Layer 3 of a small transformer language model trained on English Wikipedia (8 layers, counted from 0, width 64). Numbers have three digits each and are written without spaces.
In attention head 0, each number of a token's query is one row of weights dot the token's vector x plus its bias. The head spreads its attention over the tokens so far by the softmax of query dot key.

Query weights of the head. A number n stands for (n - 500) times 0.0031.
q0 (bias 0.041): 552397483490525535476574544432484555323483528440288498565550478391536535493645511455649455426583515420492438373530550567486414418631450487585540500500606566441619506576514431464528343457642478
q1 (bias 0.027): 645628420639385613453479470396289566460615543477529531427533489508476677511430532508559295429449615472469428538574348534361369645402690521630551463413445439444578526535526458528622500629535482
q2 (bias -0.083): 531530504362474627626360605441424438721523420516397610551527352666344336277380353562486452677468480579615466617493542446454514603568560448536535575527600610729412421493533468402399531391412514
q3 (bias 0.010): 498500467547457405436478459464536423615557508457506440423534554517481561460467516457517492505462597480468553524533425530534498540531511512591519511512514557443477567445469477523460509534476487
q4 (bias 0.039): 503481372474383551712560503774524685450535463520344668272300541286575429692574627612545325341578289502537385478343534395598577415774511448596390571558708624410384646632342385484565473538521436
q5 (bias 0.100): 480670497508586369627477507591564576584567492361266423479450621405631032532464457642676551396635403700480427181380504473630650402584620546386406741494572283606510646486452513392631448491437528
q6 (bias -0.002): 490426469581616507500429504489547380350418500530428569577566392578588562520498420447350511598475537487454610555524561507402510493485334534419490536552399577481544322459569529642493491496500447
q7 (bias 0.026): 536437526279528560559429415522556605412393481548645488337363556523440371438548496670539613512478476526544441528527687416579420465585582497411508423500474449592576604423478500587394583449634577
q8 (bias -0.039): 463406689539594592329399510564282473469498575496466413608446480352537480415382223459441421476459533379660359428599528555500528567461208515618636393647428489446661580552602604498527581883646362
q9 (bias -0.041): 520548412620490405645490536703412579585544543420437555449578663531365298492382549612603448535429601410368376438378469543441547398519686474414429542494504473493376511591407593420751545416389388
q10 (bias -0.041): 643383487532598626435544544639589540494534392524499317333500615580614546684549540438466564432410553533477523530482412476394427535495283373613578526626332548341364461434425432570627442469556478
q11 (bias 0.066): 718505568618456560489478611527665537575288545475522325414537562379667317468636432617521380543564704514509419258509442355624646572566476404476297492366580424368494648616349429572482457605557440
q12 (bias -0.072): 563617506408405359381548595421410629561549368446590545493432495600247539484595555456562459462542671552573490548311537458451517588502376504416469461416449447474482791469520593453631578353719456
q13 (bias -0.047): 393516435490600531388267416585354343388484457494586528674401347732574692391398425320337622697558619484523704545590658531570355494373300491594530461574384647621592316408641634566267554531456612
q14 (bias -0.022): 370620298452569553453426307526460565435484644513523437571613465522447585457506537457576510575514429667357482632544564462576281559287627444481633412397443486495550552464567636483486442471571592
q15 (bias -0.022): 435588452410529394532579525551475549577534591506467487518597519574487415520485511491520613452497486594350445491474366307574436509482616541513581441417459727419508625492490426476613414444391590
q16 (bias -0.065): 561276425410490523676614513637557435368493450413634382680492698520462489377450550476641467429471322565458542681574357373251685359422526323584513492480668516387441414520713536429645552646583462
q17 (bias -0.032): 341374435496518466613409391542527560665359492582288466504552521374450520528668548447567608592472437551550476404409494411665465459513476428571473552640513529422557451542517534648502365511525515
q18 (bias -0.002): 595441451531473473483381425444503460561337372451602577259394522607505479424471607532458421543556587387562576504673406361472578504499529484515411469464440451583582648442466503662347453623524586
q19 (bias -0.078): 437413459460469525397596559509517433535469513463687568556530442632639429554505588346543526538418576538452466458565702601581475469509377294675760488393388425520413489356392525300391513463638431
q20 (bias -0.081): 533624443477505486598564430377529489494345495325470373501320552448482678436338518485443394550436404471679662670491441531546454671334517263662376564588653650401499472372622574427573554558528651
q21 (bias -0.060): 509542578502343745572593454539495554455398445651565583295524510507398458550634541545494548560460388526541388460426472382461407573324443375517539560463471386523514627608513445563663476482639490
q22 (bias -0.076): 448483428598536383474583444570431447331540569569557704489525474517389695438587476360486512459553503558479600560455357472522511488477437552505366421641450499560440282448574583428553692523605415
q23 (bias 0.046): 601495438486527572543588485697506613394399583644474396569321441447626367485435509611560437458517523503478375484480633574428597452467687564465343470518418506414538509457579436469516400478499609
q24 (bias -0.048): 338636599581604390493397482498345485405494654443740523547421573540541635329332358409557581623583496428517610578633483519572404469552629457643487453361570653463404327392514589429465579488279389
q25 (bias -0.005): 499497349529563425514411437371537328264532579504505599483491521459568615478538422419407567606526472535414455780541564503607404661558461462483481442594316632533658334486597358672376596520469523
q26 (bias 0.050): 584463513501626561499591529618521501391478527468534566579474493527677457523475425535452460430491466493444525440558536562461512383603349446388465553540481525512433321456510541481570528547423444
q27 (bias 0.056): 468478255580385529409455381614496468447497452455726522607506399478491620485419515524566436520593516519352733647520518390509491429586514507643400485429513592530398233708649526444249604370405681
q28 (bias -0.064): 398405435552461560465363674376579393407561392558647435541459436453514592485546443201407575721438499544638517857546740648626454592519462522645642391451333660410407369433609469723499462441282377
q29 (bias 0.019): 524520407364500357449450462593468386484367599517526590495445532511547409477454577554380465568607432481438308583437514478586648598358330486294390483456586404581657629415491656445553585512648559
q30 (bias 0.007): 484495555375547522475537429517520546487490508494456493509475526420522438532561567549540503452489432540532420426477600548530506475493515486508564472462480374504566566484471508470487456532588456
q31 (bias -0.022): 323600562670361463677532581375545377444352415342551541676458411649478467549457578528408351495420533456524575332345475502506442566499533513539416563474565707669533659461537633369400579495465563
q32 (bias -0.013): 610406527524561467456513683525484552564428446580403527446438456537495424490544534530535522446582635418567352291515432386438596484535327427635423566502544575399513493664407369478464417386689575
q33 (bias -0.024): 241469464533657362498552580473393568476602425497565577545465406575353559481570548480490574376471487672515719497586562461535391377495434458525536470379424762452532369632427493297487627527400467
q34 (bias 0.030): 515581509433360474600536552453491551545523477467425536457399549448429425537535541590588493429512473509473410422448503520519493494555542433525413575525594571567505651561421358388541500422453533
q35 (bias -0.003): 529370508512567421334468627402471458542420593342561454531419515406489556618440456487589548465577379495511601591538519454654601507519487574566523436486489473528573460344547528404391563452534480
q36 (bias 0.078): 473543302712453617684700473503509637522586421488491417267513691435362528543579476516502397415644392469495481631489291519399582580553626542566350547551586420435418550511309286495597413570371481
q37 (bias -0.051): 618513361678590705454433593512506578263605480498541408454501449571461664453434384430401405484497525523465421677460472494253265518367537505659660572391500646402435445537531580626442530386549576
q38 (bias -0.063): 543464489448623355414632488667472324515570551345538570408517569520505610462374474520527463484401534419368597521575430504545535503581632567539532523501445649362384704262399510615511571492499402
q39 (bias 0.046): 592435523549449600608352416542556547437401443622432506346380439547551500539551586686594477478540480512548525450493488446375603392490640538410352556495514412559499500487615494575479418461527504
q40 (bias 0.044): 436311308702608499546523492534463489330464501440464421565595497540488626540452500344458552656522585367416728654471567475578480601506374607457429341584391568383541408523536467517416452579651498
q41 (bias -0.068): 441537480618340503385522342503560517491631537568476469392584420540426575419471453444520565581487531476671612533401632472518515483446427507537584390430481453262490448579646597622499390611610314
q42 (bias -0.029): 581378626673370531140350573500443398460593427510617444296530427516567653595483540283477574606640577358567524565504410348715479553394510634597538401618374356504416591453522656474385500623532568
q43 (bias -0.041): 401544455613534461425435437519391509551497606460558574601730600424513455396413474722588596556493536496313329476638523510425367492509559420463500586458432569506545402480613624458660559477403509
q44 (bias -0.024): 461399689508690495416371521598366304527452446502515568593345450587489546639576575459331516652538538480511523425457537444646490404374417428455574536401299400504522492452520573606330526607676489
q45 (bias 0.039): 537438543407566490475540498519500530626568394526571407391426630431495484479506639447431475459456518480508397526502462584525510529499569539564502501558486383537482579394323497478430516513534569
q46 (bias -0.028): 484537516521424438421528452378405482426581478590743592589569438353770663348542399177373511411496579574620357600635453479595320673587304431576689354489349464523524321519529522606353556522523533
q47 (bias -0.068): 453554554421495463470528500439492433668598542591460392560625586373397479389540477463536561512371545542531310449520482491589426585482614468547577461543463511463565504681391458460433551445496503
q48 (bias 0.022): 473381457551295437587535506476484456585349566425563452610484502634450460510389478488493410523464492536479711550414367499497488482530603545511490480479608621559763408419520604489504517641279500
q49 (bias -0.033): 495503392363472630534488596549527302512509458541468542540512464399563449444557414366363325515534553456709472445565615758375517470614448634587588511480385503557571608416472548554500599446480245
q50 (bias 0.006): 391447438577554590577464564532388530248536456528513530652483407541588646563535502323391548548521450509513533637476661506462419497482460559549562389518417573457535334554578488526451492510482478
q51 (bias -0.011): 496475415451438520555433470601561509456601479507415459398439726511465433544408729461598580650554392444384531424543484580531458383376508300396429646636554481531574665428362491415587400559457536
q52 (bias -0.072): 466485512425503551477435593557439508262401481548494514530489393609650463504538596474456502552477551463559395377582689441427339551511559500633565419390528619376615514546368461555462452473531533
q53 (bias -0.055): 540524435506494563449508461567471583529572494509548437411437540526525504466493479481520495459582481495588421526481455501563467470477445408483512481472497451435421450532567546509520466572494496
q54 (bias 0.050): 517607202464389368716481402627648541699482594522404515235498587431375482532572516671599314314589535625431462391420229544560534489586555530491367681528768560565446649495332541538664554204463514
q55 (bias -0.009): 568505465476396453565386566481417637488602506464339608453465536371487618546620542529516526470555245601487240609367542427441484583473574403398484500555673393385560598615409434548490484708486359
q56 (bias -0.005): 481509544537577494416497582629484624683567610541383402428483594454415350519388505621520440575481372400697411520596576416524424572516596521312489450589525509459457559495276566587455496437337550
q57 (bias 0.027): 471317629524502431588428627472576413537533407671342420567539556485533318474455614492390636718328520477512484371366626548585667556590462721282289619673569441499676504404299536513493521519587516
q58 (bias -0.118): 558513417461425501517610529452461345280394527386566578652601392695707605480347339355337439581457560361614631687483561361364492550574622449671682459412536561389556278359520582528491625603435586
q59 (bias 0.036): 412549423408617511478512488512472471538221345464554541582439419637473459490640527363271527537546580509550624442419559390559606522490303675660420423363447584556581577414511563585444493476589563
q60 (bias 0.009): 456468391412648457494360375442580543432415609614555511412512454496471457480588508569741275469484593489451453440725349502456503473653512506507487538518408448460412450717592469502544461565588497
q61 (bias -0.062): 540573398524524582203560410718529318367717446601421470493485419495594606391607563405636411327511545641513435466564662593371612409477388552589533498412294614468526743496564550428333475353664311
q62 (bias -0.038): 567445508491497567558501565490506549468423420550509528458494456544504460480535514503430434497505525462543441511503466432386501538534493513533479497488522531495494479552426477525469504468531532
q63 (bias 0.018): 528476529508524506505474571500469489453518510538492495538461494481545560508539470461508529463531524490527431500532519528508513517491438519495477482538498507496512483542516482504499521483548475

Each question shows a short text with each token's key, already scaled and adjusted for position as the last token sees it. A number n stands for (n - 500) times 0.0025.

Then comes the last token's vector x. A number n stands for (n - 500) times 0.0062.

0 " electronic": 651463180353537737513688741317506721371439429342392483714376119386316679261359581457355489686218592457450773588353330652588369751353657743482386313627537436432432345564598544138558662571527585
1 " music": 643431158292576708465680787297514749404361414309355565644460086449401741282256566315391513741152679459437789556280255684473417835304703809608439239630542372449452364620623583086505661578555636
2 ".": 630415144286609718481678780298525737372363385296334584640443089446398753277297571324430508732150674450449801565268242698481406847293705808605436248618564389445443353652626616078486648549556642
3 "\n": 615376159291606729487695765308529749406393362282330576657448086442398731272285575338417521719192687470457789556252241700498399846283737808568420248603554408441441352620633652059521631549557641
4 "\n": 607360173291602739485697750311527751417401352277312579660463085448386725264274569326428524719217692471464783547236230698495394844267752816557421250610553419446438348609638676050539611541559640
5 "==": 614390147287622729490684741295546753370376367283318583652451078441395751257294584336430488719182671447451789586268232703503382843253731819591410260609572400440443353634644629068507623518563639
6 "Military": 619391156285631726488674766311552730392362367288323583631459077450392783256271581317425497730166675450446784593270264703507398829269724820565406257636568402443441348627659646080504609562563631
7 " career": 636401137299629714493669744304575760384370384300304597649441099449371771244297579296449502731153674422449759598278272693507407838264716828568426233642566428467451357650669640073513625578564633
8 "==": 630408131292636720500671761304574762368350373292326577645442080439394766240304589306432504723149672420439794612299261696520392854259707825582410256629574405449444358665662637093495613547569638
x: 525414359598819470540477466490479893588390400426511263580319548236547542865369484769506310218694309662131590349580466687563646448467587839251374349370455306771695721554425300578553190669287629
Which token does the last token look at most, and with what share of its attention? 8 "==", with about 30%

0 " and": 637453185355539735513701713324512721354448441356389507722367135394315673271374575473365487677213590459448766587357323651591365758363656748479397316600534456431439353556608555132562665536529578
1 " string": 612399161299607711463706751307528745388356387306358593667439109442380755293273554337441488719150687456444787574287248709476418855290704825601439231600545387429466371613649603068491659537566636
2 " chamber": 612417150295607718465700764312529752389361393306344592665442087453392751292276556333438495722137682457438789582283253702483416864297710827606440232613552390440461365623641616075505651544563635
3 " orchestra": 630419166302616720469684761314525739385356394324340586666436088440378750278281552314441501722141687444443788586291270693492413865295705825595438220614554392448457358640651614080506633558564635
4 " (": 622378140290644704494691731307576771381357370296343606667438097463394758252298578347459500717144694439444783594282233713510422862259696814582415245589564409444457366631651631069518639549577632
5 "Viol": 647391183285641708458698768315527737395338379301346596640465093466388766264264550318448502736146703444450804602278231690500427862272693828572436238625565387456458352634657624085517617540577632
6 "in": 628385172290665689464696785306558767413359370299330593656467083472373757250255559332453522728160705442449804581275250697498434899254717820562422256629560401462466365642670630075518619576578634
7 " I": 631385167285638703460706741294560757395346378301339583648484085476379762242261570320430513743141693458448807582271238700476419872253710832559432259622558401468463349650662625100515605571575628
8 " and": 620384168272635696471730734294566771410350387283345578656490080484377751234273578329426530747133694441448799556267223713479408850253728827575421230612556399460459357641657624088512642554580634
x: 554382373536777495544469444480456896612391382443503288552326565239544554824376504783511348186756275682132594323598433627536647384477640861321379338408488285815679658610460334589491134644337629
Which token does the last token look at most, and with what share of its attention? 4 " (", with about 30%

0 " aircraft": 643468181364531730517683710338501708360440448366389497718364128390310678275370569472365473672218576471445760603362347646611380745374650734450392328606539458432434338560607551141559659550521569
1 ".": 610420136294606688483692744325518737381349400314324602664428070453398757288305547345444492718137671465436791582269251711510435862313705801580442257586567395445447346651652621071481667524562629
2 ")": 610399144293604698489690746323521755388366396308326601660430073449401750299300556356449494713153678483434786581264245710519439857314717792565435249583568392448452345630645627057502670534558630
3 " The": 602407165293589709476706743327495741396355390293323566668451065433380765291284558363431503722147671468437801571261251708501430853319715807558429248602548388431452335618661628075489667536558625
4 " Y": 606387157288598690468711757333515733407358385296328596654462071464401762290255560336410508735149682471438794567247248707484435841313727811547433260599546382442454346620667618068515634534560623
5 "R": 595397156285605685464712771321516739420354393296328584649466058473398760285254552340416503733153679488437787584249245705496442844299730809558435240602559364442456340626653610062516650551562629
6 "-": 592407151283606682478715751325535742439342388296330564663460048464381758264268560327429509729133675469435794580279249715496439846275735808555415250595560378429458341644667611077499635555568628
7 "4": 602404169286605677475701762312516744421354393297316571660471032481393749262260551323425515733153679471436779584251246708497445857269724810560431245623562378447450350633648623065514660580568632
8 "B": 610401164282612685468705768322515738429339382287327571646472056481403760259257556333427502730162678485445794592256249703499434859292720806542428240619561368441446336633648617071512644564566629
x: 471413393571798534509482464426421889586379395467541284572378486252472546788381448779490359203715335662070640333621462657550665371499588852316365341419499263823712716654470332528555138629315624
Which token does the last token look at most, and with what share of its attention? 3 " The", with about 20%

0 " and": 637453185355539735513701713324512721354448441356389507722367135394315673271374575473365487677213590459448766587357323651591365758363656748479397316600534456431439353556608555132562665536529578
1 " a": 593396146297595693474720723307544766398370380296345580683457090453389756285283565359436509718161689447441788566268248718482408854289714824587425248592542393444458371596638622071519664536570633
2 " range": 613395149302612702474706731307550760393361390302333604681450082460383750269281553344458479716161683448440776584279250721496421871283702820592430220611555395436461372607638606053512665570566633
3 " of": 616387129295616706478699739306567747403344385303327594655471067462392744259277564328451498727138681451435802573264256707502423873275707814591423229622552395438456372612649616073502659565562632
4 " ": 599393140292610709480691747309592747404353383308339587646478068475376748245260575297461495728145678448432779580291250706476427873261732828578419236613555406432474358628630619070506625568563633
5 "1": 604386151296619705482694755305582754397358375297328579653491046477381739252266573297463504729149681449434784591270268705493419875254733829574421223638559403448459364617639635067514640593565638
6 "3": 616380153295632696483690759311578751392355368295319578643488042471388741261267579302466505727138684451437786598271265697500416874260718829569420222649564404451458368620644637069515638586568638
7 "0": 612384146295632685481696748317587768412357365295320566652493038470386740269262583296463511725149689447436778598266275701507414871250736829562413217647565406463463365614646637070525647588572641
8 " miles": 612385181295632679480708723319579738419354370297327582665467059472384765254241573310466488717124682454436773602282271729489408869263711838534399223649558405443463368602660633063533622594578627
x: 490412396608800535525432406403493919637433377454564252539323519248586501811357490774488327234729309624046630324573450697565647371528575858341360337413499308774657689600426316570599167611368608
Which token does the last token look at most? 8 " miles"

0 " The": 638452187358526738518695711326502712355443437351404495711361125380301670267376575486370474676217576463447764586359328650598370726367655737465401320613538447423432342551600557138559664549521576
1 " protest": 608427180299579697467718747305526736385372412294353598662440080444370737286276548343439462732139660454437772563288250719457416805305714818591457239633547380436455380615632587060491676555556631
2 " called": 605413170296573702464717748319522736411355399298346577658451067440388739277271550339427489731132671457436796556273240709469420829295704817592451236627542367423457378606644589069497665555556634
3 " to": 603411128297585680465708743312562743408354393298342597656464073470395729256265563331420495738140670457437785550249251707465422840293716823596454247622537391434457382610639598061498666562555633
4 " re": 601413171301589693454711752318553730423350378298356591658465085464373740257250551320448474728150675448451783567272248708445418840280703831586445261624535387418462381615627594063497636551561632
5 "p": 613384165288602694455697764301543738420340385297357586636484076490384737255229553319451499735167681458443797576272237695466424864272705828577437233632549374431456366607631609056526630577566633
6 "el": 610417170289617686448688777311539734439341381302330567630479076473373749248233548316451509736158683448452799569265238686468428873266712830580436239640552373437461361631633604065512623558566636
7 " any": 609418171295599693448712732296544745425344364270336547659492078469378756253242559329426491737170681446455792582264239717455414856257696847579427253645542388439457371602628619076498634582572633
8 " plan": 626415177291622686456691742311556740431346366285339588649476076471392742242242559318425488732150696452453789590273244709465412855268719834579433242644554379438461378636637602082511610576572637
x: 532471370550768504520500437409469904628409358479514269588319502242526540815395515781499318190695288649061617315577438716573648388518617802329377322419517238812648697593465317545586184651338640
Which token does the last token look at most? 7 " any"

0 " of": 643457177353543739515699718329508710357439443354399497708365116388316679269373579475372482682205573457444768586357332655596373749367646740476393315621544450433435348561605555138554665561523578
1 " weapon": 623422148293608701463699762311541745402326393311374583632444080455396761289278560319462479727124661446438805598283261702470424846310677813592441245638558378439457365644633598086483641559556632
2 "ry": 632411135284620687473682777307547748394348401310356588628455075468398760275278569329443516736133671443435803575266262692496427866309710808587439243635565397455454352641643614076492648575557635
3 ".": 627391136280631715484692744307548725368354385300351602627450078458397756269307570333456501731136671447447800572267236709496411853289707811587435238607580413448448346660627641078481638542558640
4 " Over": 618371165289638714479706749312542708376357363281353597642446097434391759274286577349445482725127667459448799582260247715493416850288696816569419231615562404417459351636655622080474637542558633
5 " the": 614381157279627716480713738312543740402355362276346561644476055451389753267278588337441519734148672442445801565250250716485407845279716817574408235637562400443454358623635643083499641565562638
6 " ": 602383156280626724479698749311579731403360373287356578632483065471380751243257587300451501737150669448440778570287241715462418853249740828570414235629565410433470354644626629078499611583562637
7 "s": 625378154280629717473699754306570752421359382278335583626488065476378747251238580310447504744156674444438777563271240708481431863261728825567420220644567401459465351629642641072517624598566635
8 "pan": 610380184283638725469685772334559744415357372283347585627485054473395752263233574318467506726153679440438791584268243710493432882266717822558414216655568396430471362621637642052518626599561640
x: 529386388555788580558454407459414874579461376481515242580364516244572518842367492771495328203690308646093617324560436676619669328490594828275406355396512311815665729604461313532571149658331610
Which token does the last token look at most? 4 " Over"

0 "s": 644462185356540735521691722325504718368451440350374492725367120388309686260367573465365488677221586457445762593366334656600376762355662743464383319618542452437434343564610558138566650568529577
1 "cu": 613394176291629685486699777324539749388363387296334585667454066457382767283266567336444510719151681436430793594296265714503419863295710813563413245638561384441453371610674613080514640576572629
2 "ing": 616415155300620689478700761313540766413364390296320567675460071447388758271268560338420517723149688447433790578285268707506429876287716817579418240633551390458453369622665620090508645579573630
3 " them": 624420149299617680471702744316544766407361377290314574669446073455404761280267562336422503720147688431439784594278260711495415883289697832577425247639553396465451379615659629090515643557576632
4 ".": 620406144291641707481690744312548744380358377296320586654449080452391761265296564333447506723149682444448796586283245711498409876270711822579424247615572406455449362653647635085496633550571637
5 " His": 609385172291632707476701738311531745402359358273343559656450082438390763273275573360433508718155677446450800589271248714494407861274708823558410248626558399435449361624666639084496627556570633
6 " Y": 622376163285631697467712747316545735404359364285336583646476082471401765264252573327410513737159694456452796577265244710473412848271720826547420255619553391455453362624656624085525604560572631
7 "R": 609385165282636693461713762305544742420355372286333570640482069478397764261249564329418508736162691473451790594265241706485419851257723826559423235623565371455456356630645617078526620573574637
8 "-": 605397158280635686476715741309564746441341367284336553655475057472380760236264571315432513731142689456447794588294244717486421849233731823557405244615567385442458355650658620092509607578580636
x: 541431375549764529530519448468438911624404380440522279571301526234526550812369485756479346215739274691107649332591453670491654403530601847291370348407457300806702702630440297541504153603357635
Which token does the last token look at most, and with what share of its attention? 5 " His", with about 20%

0 "'": 645443188355547735516702718308508715355455434346399500721369141388313670265384578477370495678218589462455776589356324650592354747351658748479392318611539458430434351564596558135568652552528582
1 "s": 637369156281631695477729746259544755385384402288357601658467113467386750268289568348439518737161690455446798554282227711485403848260713817603424238605566399468455369625629617081523647560574639
2 " degree": 650394158290661697473712729291554744384364393297360609671450127463373770265301560343472492727154690448459785586299253717494397847265696823586422228623575417474455370638644608084511646574578635
3 " at": 618376155297658705476720718294571737396365385300334587665467096451370757248290565337474516724140684446452798576291257715490397866247703832577411216629564412457461387626656625079520630584572637
4 " Columbia": 638392183284644720462701736314542733397355406316350581632492080468378776259274555320461522737137693462452799584292248694503406852269714834566430222636575415469458355636639641078520610589570635
5 " University": 648391164289656729465703733329555730399363425323349602630483088470374770247279555331458518742137680468454783551299254696507424861285704823565437222626575440478459354659641642067503610610563629
6 " in": 628360145292642701490715705323600729397354402309359603647486057466372756228292575327475519729113679443439792576298266711516409849267704824551418221629571444455459375635671647072508622616566631
7 " Manhattan": 644378166283625705479706705323564729398350423321363592622484061477377774243280563318464521739112678449440778579294250700514416840290708828539433212636577445474453346637652659071513617602567627
8 " in": 627359146293630695493716698334614729404344405314367604643491044476373756216288575319477515728106679438436784577298268714521413843273698822540421218634567448450458377628668649064505629623567630
x: 535393335576827512554453433501488884600423391470486246544324554223589557812318517728528400249704296660057620370544456663532641366469629848268400309406463302820652689595428323636549157610356636
Which token does the last token look at most, and with what share of its attention? 8 " in", with about 30%

0 " aircraft": 643468181364531730517683710338501708360440448366389497718364128390310678275370569472365473672218576471445760603362347646611380745374650734450392328606539458432434338560607551141559659550521569
1 ".": 610420136294606688483692744325518737381349400314324602664428070453398757288305547345444492718137671465436791582269251711510435862313705801580442257586567395445447346651652621071481667524562629
2 " In": 599393168300610689484707745325522728384359385296338596678428077437389747286292559373441483710134664473434795587266265718511434859316703800555426253591549394415455353620677616066481666539558622
3 " ": 593391151288608701481707745317538738404358397315338591661455062459381756268278562329447501724144670470430784571275251708493438861282735811568425251586560396432465338639649623075503641544562626
4 "1": 598386161290613698482708756313533746399360389304329584667470042466383746272279559324451511728146675468430790581255264707505433865277737814566428237612563392448452342629656637072511654568563631
5 "9": 606380160287627690482705753315534749401362386304323579656474037461385746279278566327451516728145677466435788581249265700513425864278735813565425226624571396456453343630656638071515655567565634
6 "4": 610378159290629688480702761320535747400360378300318579651477035463393753282274566326452514727139683471436789586251262698513431865274726815560426235628569397455452348624657643068514652571566634
7 "3": 613378165291634686482704760323538748399357372296318576655475034462395748282279570326456511723138683470438791593256267700516423868276721814556422232632569397453451349628660642070512653570569634
8 ",": 620379151283622697484710728335553759408353397297327591650476050469391752272279574334450510730135681465437779562267247710518429855289726807555423223609565415456457347626663641060502670562567630
x: 521388410566806530517457450452455893599399392452505277548342535224537579801331510798517357238759314660116691329612454629559639387512597877264360311430418283820654644634445340564495174620310615
Which token does the last token look at most, and with what share of its attention? 2 " In", with about 30%

0 ",": 638454179351535735522697718332516713347447451362398514718366127402313678272376578465379484679200583462438759586360327653603380752375659739471394312601542465436442335559610561131560671540525575
1 " New": 611408181287577707482731750309514727370362435316377609679449102471380751281291550341438503733123668470425788548284237722479432838342698800576436238586539405438457349617636606075488691526561618
2 " Jersey": 622413169279589704487712764324517735365368429311369620660446081478405759282299554345438513733119678464425783562275229711505432834346700802584447242602559407454451348629631631065502684530563626
3 ".": 614392146274610706498709747308540726351366413306352626649439089470386762268321565330462512734129667446432790560273225719499422835313712803582440246598575420452451343657639642069488663519562631
4 " Dur": 602376189291611713486733742317539716360372386280345615659441099436377759280307564356455482725124663445440797581263242724500414828316694817560435236607557406423456356626664639067481655517560627
5 "ing": 610371161277627696479726745298540743393356396297353606650463080464380752265283566331447520739135675454432794559252240710500426839290721819584433233613564404451458348641662650073502648538568631
6 " his": 608367167283616702485726720311540743399362371285356584656457070450384760271285576345443524727138680438443795563256247718489403830290709823566418247626555409449448367621663661079508643540570634
7 " time": 622391156287620690478724730295571732375359400292343615650449083477372755258281567314451480738109666443436766585290245722481421832282698835575443224637566426454464361646662638072493639568569629
8 " at": 602373165288633706481726717310564729405350386299339592657457077461371754241284566322473514728130671445444787567267253722485410848266702826566421214631557408440460377629661640062508645572568635
x: 511374388559792508584418398472445881601397400476525258544304567249561558797355481764492399186707287676110640334570430669567666367469636842286411299401486293807684691608429314603575173645360626
Which token does the last token look at most? 4 " Dur"

0 " ===": 638451174365552737516687714328525717345448430358403505718357138373313665273377583483367469668218580469449770604366344645606354752354660747466391330594540460425436350564611554138558650535524578
1 "\n": 607339161297609734486700727310542757400394344284317599655467085442375727265275567333458506714212695471459786546234236696507402850257750822553429256599557427454439344601646700054539600523560638
2 "In": 591342181300621716486702728304565736371375340272321593649470091427359751259277577341471479715175672450451802582247255709500389843251741833540420252621555412418447352590680663065506603533558632
3 " ": 592350161293620735476699727306579743398374354296325587639490076457356747248256578296479493727182676454450779564265244699473403856227756843559420250620560425440464345613643663067526582549561634
4 "1": 598348171297624727478701737303568749394376350286316579647501055459363738254262573298477504728183679454449787576245261697489396858226753843558424237642563416453449353603652673065532602573562639
5 "9": 606346171293639716477700735307565752395376353290311574638502048455366739264263579307473510728177680453452784576241261692500392858233747839558421225651570418459450355606651668064533611571564641
6 "8": 610348171293640716473701744309559753395372353291309572632503045456375744273263577306472509729171683460455788579239258689498393860236743837557424224652570414463448354608649665062530617568564642
7 "4": 612347171296645708474700750316561752399369345286307571637503041457381748274261579309470510726164691464454787585242263690504400861236734837554421231654567415459451360604656668060527619578568641
8 ",": 620354157286628718478709717332574764404362376287320590638498057465377748265267583321463508732151686456450779555259244705507407853265736825550422218624562432457458354610661660052511645564566636
x: 532377420551818535535467465477463872603412379443491268529316560221549549819336530785518351236775310658116695310593455638576652366507598864283365327439423287835631664596431335544513173610319610
Which two tokens does the last token look at most, in order? 2 "In", 8 ","

0 " most": 631465198362539737511695718330500730366446423339383482729362131387308672266361574480356480672238581448453755598362327656584367751351648748470391330627529440427435364546608550148567660549532576
1 " well": 596441178307586688454721757330545775430361359277348563710449095472404718269242557316384498718170687431444763586280252712449406857263693845600438276645517381441459415592656599111524653538585630
2 " known": 598435169303584685458702754328552769426342363290342548683468071467412736266239563322384494720166690446436776596286255703471406851260691836599432270645529355438456402581655587112522654553584630
3 " works": 606437178304594691465677752317538765409351376301328561669438076454395732265249557332415477716166674444440762601289254697471409849269688827600442245658543354439453394601647578090525657564577632
4 ",": 600421158291578704473698743325551784408350396297323574669464074483380742257262564321421508732152678441436766567277235707471427857289713821583443239623537386444460370610651604076509671559570628
5 " including": 590430160301581699466706743323552764425351394298320564680445065473387726254259549327423500724141670442434770577270240714481438882279698823575436229622532391432465379609653604062504678561567628
6 " Fra": 601420196283591696459691766336531736431321381309345563651466079490384758246242558310430506730151675445448790587261230702456425857297691815556431251630534369412460358610648581077505641548567623
7 "t": 606414182277585692461693786320542755442341389293325572643475054502391745245225559301406520741138687440435782585266218696468440867278708823572437247645544371431466364623654602075521641564573629
8 "res": 602409198280601691465694783328542759457344381294349576664461065504391746235224556319418520728165684441438776575258241714477441881286713812560424247635540372425462360616653609063520644589573628
x: 511436401580719553534474428424423913636388351454495263560355488245510519780353460811521315190695326675027597354586432647572677417513579826269443369414499281825665715643477328560591167670366612
Which token does the last token look at most? 6 " Fra"

0 "\n": 633438181360557744514695704326514714347461434361384513719358135378314669281379575491372475665225592483456768598361327646609354754354667747467394322584545467431438350558618566118568649528527580
1 "\n": 598323182292605736487713704315524753405413346285311606664473084450372723267280556348462510709233702483466778531224216701511403842256766814542431261589564439463436335593649715050555593508563635
2 "Follow": 586355196306618730475715699315547738370383341268296596649456097411358764275302557363480456707178675441464796593254239711503387837253731842544439252612562416424447355596680675062495602502561633
3 "ing": 595344176293631715460710715297540753415373354289304586643485087448364742265258557331460509726194683462460793565226238689497398855238746844568434244625561414452450351605673680064533588527566634
4 " World": 605350153293641733460708713303544728395361365302318604635488088472373762260262559320465491732191671481460781568234251698484409838244728843567439257624564424455447349607644681062529581561558628
5 " War": 612344187292641729466706715311545729398359365301319602628487077461354773259266561319483496730158679472460787595258255692489407829263721843538441242651569427454454345623671684070532568579563626
6 " II": 614351168287627720472704709308557744384360381305311593622482074466371770248285566316468510736160665461452794582251239691501404848249718841543447261636577429465447342634675679071520576568563627
7 ",": 612348160276617724479725697331564759401362403300327605635488061481362759245286568323463527742142677441445776549263226705508420842268734827545442225608571445465458341637675679060512620559565629
8 " Har": 605351205274619719466719736347545725415341375302362606627487064474370779255246561317465519734122689442445799568256229705492421840290711833531430248623556420434460336633672679069515592532570625
x: 546389378563842530507461410451418902622425313458472279554353524228532472786355498738489390266719251667060634340586472675589695374481648790316352328445481331787723725613461332535574155627347628
Which two tokens does the last token look at most, in order? 2 "Follow", 8 " Har"